Layer 4 of a small transformer language model trained on English Wikipedia (12 layers, counted from 0, width 128). Numbers have three digits each and are written without spaces.
In attention head 0, each number of a token's query is one row of weights dot the token's vector x plus its bias. The head spreads its attention over the tokens so far by the softmax of query dot key.

Query weights of the head. A number n stands for (n - 500) times 0.00078.
q0 (bias -0.285): 654390429514648432633550562548360572302413511628440377257542528566423448435476679548452714321480718682631421482466435600638368689331531620473539504360496417460266352543464674551709465647612569420447281346455577460390587362603410721294601507623425361304430510459379560526486386620567700596470609483566420417440472789500567569386645496605543746451627369473641500514267437460644333382567
q1 (bias -0.026): 569676504412504370457693479518429510444508572606500470394626426261564526462710582668580412527330324623572544515295796540489414412461371460637681447396474635466632247535413582595504596344612598529472242381598575307677593397418358377338611435425311291354335274544629549324577375598462629288388430474449464757410364688646515581364658597407664566552471682396702558554461323564769453421417
q2 (bias 0.461): 648571396522427334252515607793640476522481562518628630632486654439600582560440424605324449662636446485590566574591465465402431680670603539469456533356907518419453631456570462542548379252507649621422443471651428604671476770322459537344267580547222556546526487374493362579567306409272324423469466602546527616496631538240591463668336586504625486540486510614606479336610633520576755399538
q3 (bias -0.665): 654518519292359632677504304661635590493608612558289518311272330433486334666684521444650567485583468636473373544475577612470352532523655332431529547470532626735630412493631354552661465525393255599461472671474759572723589458452524641579372184500540455526442369618464424545475602432442406576428630437500388325633268638547317790333443500536366468500563510393644378535585520605589677590546
q4 (bias 0.239): 476367450559399695497326492387425706531626464548317589469665382451540495392420472572524552461527600395466399514560497554580673576425445391463558508623525692443522619505522553524447356555304453405443454508422491574654642462634513518532415444586626519637587394540430492396335399556500601576503494298503413419423682329398403477506564471516505524530543550434524559484290544393586331614520
q5 (bias 0.207): 395524478634258518436433523551642552361439507444611451475679510461335319522513352749470549567296410368570552581473425636542290459380630585366545475404622585465420531432686358422619650596418497780669497486525427656526434480365356503443627487455384457588531272318461479522635588597399581525420421551486701523736442594659424425296639450318342612572514447404354466363533326647497719347174
q6 (bias -0.444): 375680446476507436368445351641230354375844630595621566436465593588396431504432722406553511396598445677388391588306588221727650523353461625669370611475520332592366527536421441591470362325335654458441323717567651575507429442426581350717543676633381572553345703576761358370511555696586789460684468230381225654570420259574559404381418524546500442434542638515672580394404607412430401598517
q7 (bias -0.451): 530695386632522473618450511560580664569508585295492450539576617611613485330681485484772328332629412472551463301550631496561460582796621476581462566454358511426646320557318246593595504466622718519265297401573416358413442429453193267511409409389485408665613531526620411624702310657588384585566532534403380446450316696767443535423480306739472451686575540866418526596543511601416693636456
q8 (bias -0.104): 587706530424398493589644467656463252286500525435584692742542659403405598810379539474552537573466422451398550366602663528410558312563321751582496385418636681726349361414583571670568500366515470433450504475333493456372503476581534664316440432607471476549612490431345396522444385668554608050517518275434544637518249380397525383576511378532470636355559449391535424387446487463535414449541
q9 (bias 0.672): 638605345380573613640434493567512543669516573601304481659652530432511530606215705452750475422511462435500262379437384448454544347200647329206761446599277463539504556575469710470639504561457475481785327295393500613442355646565460260379504621550732283504452497341477569376567253423534543573265599530440326539389448533603580465430504397496411365413451270408639437386138449612393524474597
q10 (bias -0.834): 296451447372576551532587404685270500460586570355582457507533697475595601435397599455558677514497294353417682568540516406556423532556549411385507685478336438537396256543329412448653575635715444386525697431536430490572446425402516322423437541440282570469584652561500473337211382537343752621599675578402431603596490567440450333500307721592392516517389586452503613599434431572560563561693
q11 (bias 0.571): 535670167721625496532518655447341530522496529625674489493604511544624343366409388583309687533559493489632488744516532585524441592466521674430566555564551574337405567567573720316580479460254632689445450363510333358391500518634452469375676542544694647424467411293625653440387339475442632357552227669393706401348475455478602481474500699328584479789238348455443479689473517561381683483565
q12 (bias -0.217): 673393263553171587680345627358420553666529293390194476520636428439492564634289556412539455603660472534407522352496508453477632421432595466484516512623735583694398354669712427677438464504405474242343357660431673396610339635523435602523296380577076310415435607531770472315362288524407459582523717528599554504355547344077447574635326584484282437520595643620456472313290538515468449422440
q13 (bias -0.422): 437740723594481689760406493351521500238550617659603231700512599504339314537652788504555474430391564415631362451364484114447562500395437616589516512448334445500496421377248496602315275540570583358470536408664332496227553405630610685323659415508516546462381603321484609622484500347423309390558620751539508391500413403604452689146462304381747468508264339608461590523648299466420475442530
q14 (bias 0.586): 472590642326608577444268481386574574249664508348366467508401409520623410473310616617597516704428579408707621207688614435227596549347521456516550656662655504457542214256652658167317398632333516492626705368485426623622508541579665344500339504571702701531343432456593647648199390245571458690752405484504401383579594227591525474643399427384500619687659520472337614797760626602500430432425
q15 (bias 0.132): 445671532384631531320439423393389666515582614485228553458658402489504284381489436346555404546551485480554378217418507574447449300322466439478378515504443470395523441472542565522460493564395592295299511248284564333582518515468439646642635587375404646636762472574462614366615573306561385619102371530284482614504742346462401609496564484530578440304166438533578208474385353464489416547853
q16 (bias -0.662): 483399347416671452614540480399586580349437705355607582293638504611439486381476457634287557620376554349599481697550675525681531636687799336490557598517561290588496384483569476319568595504680567243523472330506399411534510651568524581582220295453486383613426438521471453235364413622586663587510456497370581453557577534721421679638504511564490591311444599517546542490710233348308605466647
q17 (bias -0.602): 429510615465334596554595442551322413701410490318504566591545599533520664554698548500476396511584458460374522800479415456500620355460415485433503682420601490337469439245549398321676650682568506480661422476494391560513431514769471402364569573580556640402509560503574490594334514375632447591683586301344477526552486600538722631297533676445552381645361325387503412730484304725686711427463
q18 (bias -0.250): 504518477452390585284536460346538487742563341318419831336557386574483454607632640399370409353576475534552427673475584444520452479696465392354558544400453475570533493607416561402576415557578608588131489596516428692469760387715503591289675479482540410530500599650354449496704365175579376416587385409511449622511444649565568341365523661486373560303570706438581518354572401432396258514751
q19 (bias 0.437): 514527556606353611625341626602471295601320802465709448242493583418437431487568472478541542486382695452393556653506473442595457316482510340530363373510612497493468452607556457276443421590511262373455397403475606527803377209457566526617396437640539503511556646578196454667592602321364285602537478517548424507500497396552503468507239500445438466451660663717411303429619609615437434467467
q20 (bias 0.430): 639473569483333476398610478517546516606370236403631473566615277538545500525510327401513663451526568324568328396491726483465428520332433602306723590519538377259600500373445736566507503483693516691301416510682771461503539554649590538543601500401538457468463506553452582728533476377397424583543616434473584317466380628371585545531410567351306490273577565389276404401458339564381468598745
q21 (bias -0.287): 504683634283609352588473511441528241366555458454443489825474579507424489461363625611656454294559542327660537729543515429486741474456462614606174596394546500364412276372450305507409373477574532511661556523514552307536645507565619325489398340134431533492404497408651454389589508431557708396592516429418486564329451331758557430350765619292638571747548555562519630335338518493679773676484
q22 (bias 0.219): 627476504322551704260615689456573413749656316438739272500520556500667324417453451483607416554720390625671548521472731456492840444491544309269561508511533627492615576583611558710590620553617336556465656258574530597477485284334269573617532718386516476560291281555261504453631624292455368348629332556496438458545428641403504700582401403065390660553460551480468393555481396427857389684552
q23 (bias 0.350): 741546527604364571486349558379538415573383335518399602618797424764597565395454333466504432385567522823570563496586553646490444464496349329612438393564691315295658571534493538369430733518526517539520450384365267490421514604355714479549728510438448324577353703511552695466575463562412179493283741397471452507485225496580639455574673458402507564264407490493411518479604555538387677556674
q24 (bias 0.404): 629433289551404339351141440462466543435493514554335572744507496315432486384382289489577540434313668432507500493298290605500521458642602573538579482394410577416666493563583456455572426447585363560512539810639751681588442627663486581662422692514446652530461556458446395436374562342540435377603200371433459375615416493364640680395511385418437694511577411363507657718459676628318613559466
q25 (bias 0.006): 430381614856496512563554405663524560630469435577614462481534331561449459553390530251344689562405641416638325318553407277585624381448365788760504262479622396554155250571400514563584567572594518395290414390235297729622598620435561493482666373420535511420479514618542343631578542309489708550588304367563514418477493566629694640265580346402571672375407707358507385401446518478504464610399
q26 (bias 0.007): 708272616567489659586445694492370363699649285504525550638492354526578447360579396391417642587672372443519321559513454188663407492342362512425539527338672504234672610363645419492284405242504446622408309531549386519500515569228621336623431641368386395520479454636500226540496516531866575551735304409603338409461473579674621615480394621596489431570204544299504602515548500365488492392270
q27 (bias -0.140): 529518292481606489518485350536446380434314330645547474582620529490462464568664376687486562683748643411461736515526977345486430335558453469712493433435515407429600424404504371525662608474583442691492569595374381567452490442848611424486562584368400613446536604621578297707608441526471377608154636378500479659478507525606324440671303538529367540551450293409453454373378559528471264578403
q28 (bias 0.139): 465550352748622675627507426560508493507530288378539409489597417442483389655535431462454653500549540615458566348358518575394437638188543446451390478480511649548526404591507545479274700525324204335524471789493519709510784446545417503500439472427783465600660457387533500451205507420372489544363628447282669572464536402464580366636719640428432514594393545688429337549617737315431255573488
q29 (bias 0.074): 558690352460492423469460507662123526595500496764580480175492621407361516507657642660446467524607310667625436427692674430515496450562523369374429771760496477617476585522508301550485593531821618659415562512511546315515526566320507463557555681571332591583667680531516472319481740448429324380515916411411710626784461466524358492484671508340636353343488459511628727409631724552303591413542
q30 (bias -0.036): 539658465425693406475656302457408469415572548496355485396533515665451464466447562259597445339592474233363646616449629425558592711588551320362729441384526382601419781377563566468521396496432445713441551303500450370486552237253524607553595546706467603454576617550422518642443381334397229437698428393586420655456424440522312271545903321456579482343590437694601561330476503517551705525519
q31 (bias 0.235): 467368692458274730399557399427237653504457387617684260701700230549236677355489496371478633420724534536493424668601500570258432518422485796803496515694696496504413489584356546405403504493388542614363227348409543482489454478628472412522533633571538518441450391511572605363354587647568254633381488529606639444605691366556601220511346574363434382444606446532482617478472599489489492317397
q32 (bias 0.671): 643500624350418765377418593511618579574496640598496697504515289406596580643436415198462420697549628729308720354537519455268504734411553479597403465579761572488828398493598654579470447358265276614638302542699496578536625515460526587615270259450504388683604652361484282468387547411407324383567436462500522496589409354353574718480508576738439622454553644344417470489687438544195577545520
q33 (bias -0.493): 503517654587658194653493401470504455486457369503397562545595340597438483471593565521235558609546565471346688461521490463648480557565361364378403562586666436602503490516709281470576341490493680355411358551295532687549542584585367261487534602245413526265451550223524455360416636431603538656606578681534608568507463503572624585396518607548615632510487362395695467288646451539709410421536
q34 (bias -0.402): 371715466546593256537422434531375449503383503347565265690609465376469481336584423480494419651662381429540545536581311484587488541561532555581503774279451566543627601380507488776568497382632364693786373602448561525330488532451509660506481540426425543693367415366337406520459487549461464565646520572484650449506475450471532470347405453516551570667680565491380541544692509433487473311449
q35 (bias 0.606): 546464347448620609433455289450331428489378389526649441321198384286535569435482548378371648605489603713412772706404543601363585443608424543387629552826459417545441673483519573368356489529417352655718750547583377349535416522409743541546547475426611429689523376586437445814500407566364347533514235657522458414434428294507526432656333382536589323485446468447471536624580517673295299581535
q36 (bias 0.755): 748743422418292411415560539524621546525771637624377517582510448349370669406500291333483376650638360710189508725585483466572416469482448515524602539558475585640595521591521553609349610215453294768492407608358482467484447555543437520430372400500451672529547433432624451471493525500283394493372670582678656408549418692245532482571367569587415500427545523594493343395507629497427592392374
q37 (bias -0.651): 419419392328383235577332450472553510442448525383435442328607479449757486403647837594525520449733424572431612474356567394544559553440528646479359504377409542518304528413602565619448514707356406436445418371546462593670616319370428537521554445532267288663468536622650522425398606189478442442469712398518435304309412510619435574438793395568742574550387758686588398559609473357486424593416
q38 (bias -0.322): 446406658829437581357545427332756465500347517337294524636476391361392581510420397275483262651400500551434625454578564513529540490403598606440459677436566369584389524417632520477753345520592275493307581561497291438380402574624536526622510507593410384514571465533350351507567375714631580618589610463436520574510517467473686549354431496207321493312503569619318416629461666536377420454351
q39 (bias -0.797): 414515413465506407686379395506553567405542528618574585369478385612470283451436321693475556689503535507482605654462297340621467475579593497600547640386468445455500404377557494491515491506332270395486330744585391335622611460649592609500475437595541615540554557524452547402635726491610631694557487442549381692572472618434610587487444771438351519541417464425420442530530280444607589527347
q40 (bias 0.464): 611403480508383543673820571470360528726567350739378607419247575543518444299526405286310611426504348641566565488497507306336511671600361431566534515419508314449592436592458609377332208485484265387311387424597540409446333560525294722595606715481469614532411434596554554611150523546286458353566386545522381260744336448534569512353315698409564627576701635533474623566525637392508564463456
q41 (bias 0.138): 366777548385481413457377384606496658443437585508414532566468644416473627451594266584492492636648189730612548628345449251655550607466349401504561247560289698421545361602614389449454599388658334854605448468376212392691446619488473690601291581557484566636431441669852378753461508403443381361554283543524458405601373504359306401549636542472602321407413461593441413110550431466476543811645
q42 (bias 0.545): 626436492474352585601493507384576624449414496252539403635732336456394628407619464402563345408483446139431461415431567546443362549142333292701322566720551613334478698493511613654548288622748439589379464504379364638605428316469268480438396576428402569481409523587624496346662303406457405555573530244712404608540666417565471644456603429464544656450528610545511542417507534599637405528347
q43 (bias 0.734): 579652724507361462409353619503606547436696561589536524551436416646577626375379241451503595510572416660623388479406444741487646615511483536412337613603412332497554493553322391434335546450420522500412427507497578503733445633692423490636436710696609318489497657457562490599516527381530654466526413260387564392763586621601449344596820493600484580554470490532404556669606589449456489539754
q44 (bias -0.709): 490487316455613597565432506685578620493647572541478591490547547522368550525497456602586383517422260554422406579691599437535568408323570381389582414375697586483271374478360349510361590376472560593632583530325564500612358577394378675575389267578544458190378488602462347299355568429415569342607490378294503424656583663530432417377643430534371606598477435373553418304449638296530682630572
q45 (bias -0.019): 404586461496510370718691405468588727511504467412309325467792550339576622284430612349599626474844558335507652314449568514582556301614285407444698533436434592589599536591460452450538650688362561471535496565437508608308431504410531462538435451518386546626317470613666364599464629463839515460563357223425386380435529665547515418566266470579236611460333413601628585563572376558576377497577
q46 (bias 0.036): 438679517492561484619512548038496511436286372295568643492559398601360676393658239396465511334608556277409560606462628504422420667388257517569808596537508547528424418552242576492527488587402351437784782413349613622545402531368455564527563508667765339621568725326423560330341339524496585287309533581578644328424547581325408590359676512342285387512609375462410736604477500421242408584521
q47 (bias -0.563): 518550426563504631596355425546515551287492478608453449500358609768395814388486314336625397451567529543230551425408267543538395539419482320782625311205404547496482579633667479532307536511459524633397579635580550507376542586389628490539409486562581429485381457507426504359550537478485467633712481386586573187551504514409522339363577489827333684660328483486716229472566327465467481430632
q48 (bias 0.040): 542485361299591528469540621635314647425680528412420769472512453348398496240561535739292644528496283379368903637517639457289572284703465660550389572489492566358636597474424474515356516421780393469329488276725500462388391543388601314489677364496364485625788464423468313587423484226524612488580512808349504630737252523449563569484708512347581453520481594322550419481493657466642396340517
q49 (bias 0.072): 441511722215349331545337354528500376424515569417427583551447429598510659473507421302675446727393435633695550573525511454607376539736447431400771551450673426592616507460507640325383482717452473641733306557506372521588531440435531493355607706450319483625548588632693471474447544594536373536455559353570347433407567576514540607366598545333523595725433373689479423462435819446582504569902
q50 (bias -0.819): 578715555407398481482537490586550469614273599655688606515551652634535345480475609595350760567553460562657422548443596493555560725661370566423698389500599268414415342660589316614503457504669562525650316522500477434517764234299714452444710269595544630639457597766556272584350352551416585615507568382471358387613493669485460537515619409496483561584464538556504368461701604776544585426341
q51 (bias -0.249): 621432465481413429278570246443370626412379467818609577433619392524563597716546547508770404716532460693305582500503568489408546546458425601528460588514573500612460507541264587560462235529492377665508529507342672619469306407476469534475319360526614672623703500642615390599593515515661541555584538393439434380219654577325445519518265636496449565507425528430246685606396472386125638444585
q52 (bias 0.269): 313394098461336511591454432697522552626449391207530451560618711579453370455507569329483464493365556714503586418518572674402674483339617679554612521723458387282486442529539550483493757462532405648519576441418485463467649407606596457594535684745553638540415662645581535598388567496448451705604406412544656421678469426441472411549632529794578288764497530497479456500503398516510382564474
q53 (bias -0.240): 571708617503433378526520586426357441423449517540532444443572497512582611436394652642384438348494344612589610595537549568512627584441641589420497637380690461751383624692440733578726539516510404438622565424506688338390645379440535590618273351553480682451506358452594563368565463543457483513609555571692661506633328635397520507339720693530574611622451475678389516606421312419619626379416
q54 (bias -0.444): 602282757617657414460447451350438461430680672546325643574455645863586459529520604308582503415244343474617646561618575435464540514562665403554353620410504425625391346468697526609540599569518487428474411486566836687382427730497536480470559533566592513680544529415451419416554482567507546415537680371374358484385469322483601489398419616697341630448626453510538419426447391214563555681419
q55 (bias 0.174): 641671548523661599421319479587398809564223545587464541545648352336472595593392418694304476568550478512571312473503256522542507700442573452303729530562680376736684599417477461681803690448462476614657386363513391479574578313482444668429552372425368371555604354486391740648496432766425523485457519482610482574388409320452549489545645473566490452481445525564584663687793592426552575740677
q56 (bias 0.171): 727574356866409399462564419496500548222459504592475409508335292426511469419489520327766452435469532329243683633455581364419280376620582378306460260504572674411500430588640639639473554602402622804603625531479413557496534589417552485572610420655452668621489226607476751463419732468425260404519280369399451325607616630192520678360196303394419325370543375379403319527567496459567533587647
q57 (bias 0.146): 411414511182483615541408598678441556606667695482500402339619243622396517376517521379524513432446623496443402543503290617336348507563462605574344422640475569532635545359614757613497448381471461431515368413519445634702440614607613526382392436275866534400364580265504564471483440539394621564365507332576547315651362402356416446365552555598428614409576614507707349449547493563465689497734
q58 (bias 0.194): 437518592522641393281343480577417416619344565445219352529407425632562716650542511459381476361448734633490531342622299281284652366534592719469388565520601461437442680420562459570386429589618433518484514521643394442422394440459503328486646514623576656618552470325292409635454504511680617471413292560465674764406521524690367249624223545393604366493461469638426454573647330435403235458481
q59 (bias -0.105): 360482417545450296257578469540546572578450448567733293316496628618634213408579625627579517304575175309302595440426439507573628698531405421500663605459489601220493562397485546262359402526314459482464249460617570698510465308489601448628555359748395511496639628453638411307540549470611466664297561468366525392474518311408489576358484500434579554592373507514478586553545399444135274479574
q60 (bias 0.006): 490392500540452496634478490493522526575452561468424685367398620450554647369194489245465424562486578391537210377414382371467435538552357432425529303691682538456382371487310557656534622602380593521297462669603437602433257476557544497377535327411407363590541766345558682452493583607532629486459416521591635530486594452273365547529410511479669538323674432527657562226456604550355418861598
q61 (bias 0.154): 568605500650472447646530449507771583574553452459421629650808599455588504380586493654219510519429389601285496628413475435479744507380387346514541642397455735519589438576459486212670580496561517409544664559410310426500268522489329427440478620592724489492314456582579556658648679426844429567564649565685423653574381457264685318354477600624448500522402465634638665454545716465353547326379
q62 (bias 0.032): 648441421478709547486364484455555457525442465625658373561640535536597424627380672350493583335558934586365610496451583427648520558504618492296603671624475441583486583651282497503345524402315447320313542626487445591636379410390683493365668395172539432448383532565514489515448479620567432529731580448618383401733493561412479359279452694612507348433365342527521538517560437330402314530653
q63 (bias 0.094): 497472477391534664403356354469470483482382475540294354536291352423544721523362450641601657529528336515364469569333580598567541420605686885686518594493439357690504472550413588500459770507720356496431437323445321411490666472395341490479376623418453624410346630587739489310413529633335576522490633698549368433422563552778654643648741322627483391536479439599633340486466574567439459459466

Each question shows a short text with each token's key, already scaled and adjusted for position as the last token sees it. A number n stands for (n - 500) times 0.002.

Then comes the last token's vector x. A number n stands for (n - 500) times 0.0082.

0 "3": 554489308488723473520331409513472438438362563503396365409636714437174540589653696317454447510464539552389501492476510446542478552608334496438368643564385406239625477324271487467507540489447385
1 "4": 469441400510730501526349402509467474451338590479385369396644705439130559593669709285455440544463554542332517552457507452520525559559352529446368606600396407262647502342310481461472552485457370
2 "5": 449438497479701508532345423485477474447348577520371360395628691432099543577685760273461435539479554490277503619455478435547492526557360501445382587587372400258600492304280515468466531495482363
3 ",": 424418552360640587556387498556390506446366526579322423461610678518242494595677684410533530602512493383396492655454413462594568545522318490313357608541378448270612448334278592538533617484410279
4 "2": 494571625443508534573421393441455455377432605476413362483586654395228560580684671368451497544388425393438442655477529333453568539566345515441449595547400348276645436347305528426467522406467300
5 "6": 566591674501443544548449363436460466406427607499407357448568642381179537580674709341443471542438448458514448671488576363463544529528369512448470618575396309246622460299313584422498457422459329
6 "0 ": 632540727530381551602417491572484550493385622548380354334653655435197562655647781244374470565476518464567389717482487393502407584620339514499384638562340338284600410382203517504539576569472369
x: 523821557556603548620380701472436601680609452445458355534706327544474547344453539577525572416440702501622531424646525537452555417463589373238587593695484618232751630530494579342553500637466362534516568348498341462632357561508502408387598732576689423428439707614517436502453610339537453458439579463533581490656397521232574491778628534469659426575491525534369620600343689572419427546473
To which token does the last token give the most attention? 3 ","

0 "3": 554489308488723473520331409513472438438362563503396365409636714437174540589653696317454447510464539552389501492476510446542478552608334496438368643564385406239625477324271487467507540489447385
1 ":": 471411419417722490516342504555497536461345631481312351382599626419189550571568748293517579550483587597376539508457325508646518580525361488420361645635317434279683439353282603499520572544470355
2 "0": 451406470488637471513338499488482493364342622482415390423597643436129561568707709324443477512432544475323489587385488359535481528594398534445448677521307281245667396285280573423438503489487286
3 "5": 442448571475633510560340417468459528364357588539356340402601620364109548545707700318476453503458469461317500696425495387489484514582392524441458647587325285249644476235305542433485469464505333
4 ".": 484518594418565557609307449564474555462337627539302379387599636406169518607630654402552538604444389360399426704483459467559476533532326456388354641603393373261668438331296604517494613474448346
5 "2 ": 591496691453486549571415474554455568474388619555385347366627639369212551645655746264404516534467400460435365726460466396507445586627323551494418610585367337228664396421220492491558578498460380
6 "|": 478695641460570349493483536675458586466429504473225353394569784359309646574723642427424577627320477498427367707435404375595464644578293566501434738648393327288558342138342493549583511511540441
x: 490624438355687547380357536406497440578557471762578311543535448582563397378413598570465632470447665229659556467515458493344477407447450478454456578584532485292635593340617579419568649508386661567492680495655496509450442569498336584477547530610451623486510515652342745693471818383553454347452362483512460674616433573439497495681603567502453450514648628659207584495552520711551226550512
Which token does the last token look at most, and with what share of its attention? 1 ":", with about 30%

0 "n": 541546321540564456504363544569431496418348511438372402346558755470190688604613560251460502462559446517460439556435571472496278614574384416490404522612470514189609396441247555440397508417470424
1 "ation": 527487374533581417443409537548471494518383521367284432387613706344205597659691612345395522469518434576518452497454549530560464558549398441569487439680428478317571365360406573461450570542541337
2 "all": 571456403634614475455508660657436581496284511365258392438539737393332708601597645393562431467544449540436473640437586492553436554591358558496582664698407470197521483286438596374588514404494346
3 "y": 561411474564599497485431457631375503496477583539331362379517678412135650539663668276491413596474484423461471624447589387543526494538346500436508587667394495332591314321397631448507567514664396
4 ". ": 491499521482545496498415498579548616417394703467386375367558732363273606687684784385526545513493463536459460515536451518457473566592435596478375633558356350432548317344327613571585546533508413
5 "M": 461524530435525632434346504632364684372372575442318325372558684367279640673661668358470501566487585416454702703318541422587489729710435536434432688574396351309675380265239529374599609457607363
6 "os": 451466603470482576401415525650404745412371562452341388421521649353186606595676572366540409547529544429468648672323422420627467606667499525483535586619353379250639359296408685436500559432548370
x: 644306562545297689433511596555542355371517413681697363524489440560418610425632397619610437531538409327611518496626456513518401407674660456379372519588653598429654487511541573369486701185417474530446438333653479506325347543538423418521364501479473570346290363387657715351656392360522358590569557596493640608434388570306560499505705339619530518420421611508495522640477410525345364471336
Which token does the last token look at most, and with what share of its attention? 5 "M", with about 80%

0 ") ": 545553379500658410501399517535527659396332667466344369378586646378306637653685784255463563510462531489531492497475466546452363672609429647472365641606345337356567319383244483550536512605502438
1 "| ": 581451337416671451478389364644450601349410624496275418295565786225373515493750686362450544503371568554406462575386465443458328659566333597427359769645391146273665377262275485442545478501617368
2 "+": 560362460488741473469348455761382681275350678547254395334473620423365589540616710375566447496374527494428516573373399443618379708625290596499492649601407372234628312233246528524582553481661374
3 "2": 490450502442610508467363395553399527316402653476405370389524633356257615543722603380453458446354496435329483635415469355456536582598371536403491593583392304249675430322308521391522550414549255
4 ":": 506497562439654564578359448601453617419321677510298360352537612432267592530540673344582597548434454307400459690439346436622551593574350531400422630667344423284665441314321614454545593518525322
5 "2": 561576661475512560489439434499422515381386634490399361421568617353226609540693644383483456445380447458463431669461484345490521560613333479427483623565384306209716445310308518397477572417495294
6 "4": 563588661518420565483432370498424561372347608490394352417549628339210556538701679347492446460452530499582468688504534354481511541582364510441463615592341307217689520264319555401474526471494324
x: 429508565445208691522456502593440527469416459613453361578485525342425638164374321383334634534277607401605470542457391510478584371357472405380570362515583559583679641578467619363359541322216388705485407472436452785568380596549427419484447543511520474383477610525587717491456461709537518407542525560574608416545420361294714520588498477589466471639638535499285532679422556312475441667529
Which two tokens does the last token look at most, in order? 2 "+", 4 ":"

0 ",": 594479405502673513534380532563477539346410511548341373462589733492268500591686713342482555637472537604445599489468395453574520595527370531340344581534412417324546439344254570563523564516433340
1 "0": 510378411511636443576352485510514474343404583445424378446564681476193520604689725305411483585411579559377516577433477352549520571586400568458433634543340318302584407303283603443485481472482291
2 "8": 436412495470615497589384355474493504399395562481374367455539670343158528580684746358453462538417513457347502636485523406537517564560370519441449647592376305244608452289281570426523475445473333
3 "8 ": 388476531410618516589372474527495590465369618532369341344626642424207568655657771256423462531480464498295469717499420460515381642621335523487376639584380335269581395376196514499585557538457367
4 "8": 528474593529521446525324366582447580285374650499378398390536713369207538568716688425417486540405509425416534706355526376472521643605462569464454664591383230278610383293229556430550470453541356
5 ".": 552626605457495515606290466661505601381350672542307379345571686446235499619652626431512547653380438404439480694397481422514517613585383542439351619604406350334614380332285588523527581455487360
6 "2": 578576631495446517531441404466460504371373627487405357439574655372231558597696668403491501501379530526561432635472535333462557553581346536434436598557390366271669450369275503436505555400478325
x: 505533548361350597487330543538444605470402598489635345623567447298400557040384307413453506524278632502621532369504524495477617453367447457384681525737430603524604672741569664246336453454332446779512554484483529606370374542603374405502436451600484406468448561620468531478345465629522516465571513561484591474536391402305581553561499620482493385634452552545296652651537585414447408685482
Which two tokens does the last token look at most, in order? 3 "8 ", 4 "8"

0 "| ": 605537349412634440433397447635500554397371575468282402294610808303373524615705700275451526480407491551467517478469478502504356681544394566426334728607383268300615338356258526454502501551549416
1 "4": 500430408525693402521266395567443599259354619522385377363564685379273538502718620373475464457437522553415533544448508444475506653621462563424423632550326288271634422257301523396542520436534338
2 "8 ": 464449394370695539490375409526457696401386614609442399324501638351206610560703763292509475419460595491316503654402417472483364700639350501465417650615368295166619386351169587378599624510527284
3 "| ": 388451578457586573438464323691441621425411592489295445306509818312349527537740706373454520510373548433311342677430434449512369667563312563442365753678401218216624366252224535416494487528594361
4 "J": 558404521455605531530290501668318645354446636511384339307622664370208630579693577346453500537484584415493731681280508388587454735661433514396487666636352357278686416322292525456533595408590360
5 "ul": 457451587446564571435371451594327591483382591426347412423529589374282530665738586433491502461473660442560569657376473497570477680605425374305450699579372487293658472289385663531493623371509186
6 "ia ": 508559564532525552525377431683325603463364631559316404496555623383283614611710641287562456493547532436616438777442417399530424628594392477368336625577351371168661427276226566444492530477500326
x: 423522397399398434267299555458479602523360495524492384399732537500372487462225532623489568485365641482626440514485517571484483440471723482260418294804560634381785639406527495488591592418383502471313565376356403557675396532776416437280557753334636501420491649512502538517533523415345575392439350519573691352444445473392463529790434486345534531527521389502396484367310457492519410551420
Which token does the last token look at most, and with what share of its attention? 4 "J", with about 40%

0 "3 ": 557583297480725408536319490580484603396366668510392320332616662388261565618692760235366495521458531515457522525445442503454365654598388591470330606601359293318604363384170501536584559528477422
1 "se": 554532345707567366521316495637538706439326610447374390296530606369262628616727702445516544497618395552415436649427628450525364701572473610456442644604432292248584315426180507528577487360507465
2 "as": 621529448571614415353357508526434666379412507490325416267523605435218688634717633420530601567541520485339523501424462488589431673507439542425493560666478418248705281311340622494506533443512327
3 "on": 571400583605617485499343472482369601474347444420230418286560630423191770602720606391578558464516528558406518611501520547606446619559335375430480646700488447278691363302309602423530585483506352
4 "s ": 450492574468559455510335492618447610471433595450326376414569640345309622665705719290497482480551471465424461625513471447517353625622360544483385593626345398280565360330237500465531538555472411
5 "of ": 471514534456503514507383481660406632400461672524355468383568665342356587623724654370524464488554459418484503678466445406453462712649458534547426692595346320411600349252252518431603519570511330
6 "I": 313564525336451588492336542629289631371440600426384397366542633382209580657753682357476561480468476389494584722271529331666570687691493449383461714598378402287589326313229532428592503477597360
x: 610446586528406514379424397600428782557525470595570315481581558400374452165416443664565405577361622534631548463377633457340252459438523474347580369394609561609546474703388583509633669530531498622516518416514437448549531481617510490562230526442736600477378787468450528676496528423608569468524551434507301583335346622422664464704491342485668720286527630539444581469590470700528355535485
To which token does the last token give the most attention? 6 "I"

0 ": ": 541565407482629406494378508614446611380413701431299366344575700387259602624684660237471571512460525517496490460475477494506332633595409549454328637604337285350625317322278540535545553582503395
1 "3": 507478370513680370505254434566418569285395609515366350335548692336261579491707610388464508443394508574413512566432546398500431664666420506398472685551335256233728416258251515406581528446545339
2 "6": 449456459502660470486331384494402602360360632537367361329500640349134578544719614334500467457433521532310467634409559467515456602594393501404504664639345243209677455250256606406535492424505334
3 "7": 412476598476633534501362354480402580407355615557348373389499605314090565539687644342515431483439484434310431693443533452521427576579364500399496646640386284144633446243269624401548531407476330
4 ",": 462499600380578610534359469596328586443320547581291426461571647480279498560702634413583507552500452357433421703467444459610544541524318473260383644583375414224616452290233631488570621459454247
5 "5": 539572674509443574542408348484414550366426625543414380446512630322237530507718691323475498525441459462497450681453560335423538523530386505423445587609355271270618463245278600372485467420533305
6 "4": 559618629535374561517463344471420528391404631505406395453531627337228546512692668348479471518447530517606442653496579332423549528538366512448443599611383308260654489270302581352485497447502310
x: 513453550395242599540377431563488571465361431578498338613502451346401600150308266389363671595269607476610462493525384513517646402291384481346609412568492602594672607561428601231355540359248449656479460494354470726556432581539443391488400577511474479417509594605522685520451453642565579405607546575528634446551384284258670483501528478544401436640606550539385523653443567229485447618561
To which token does the last token give the most attention? 0 ": "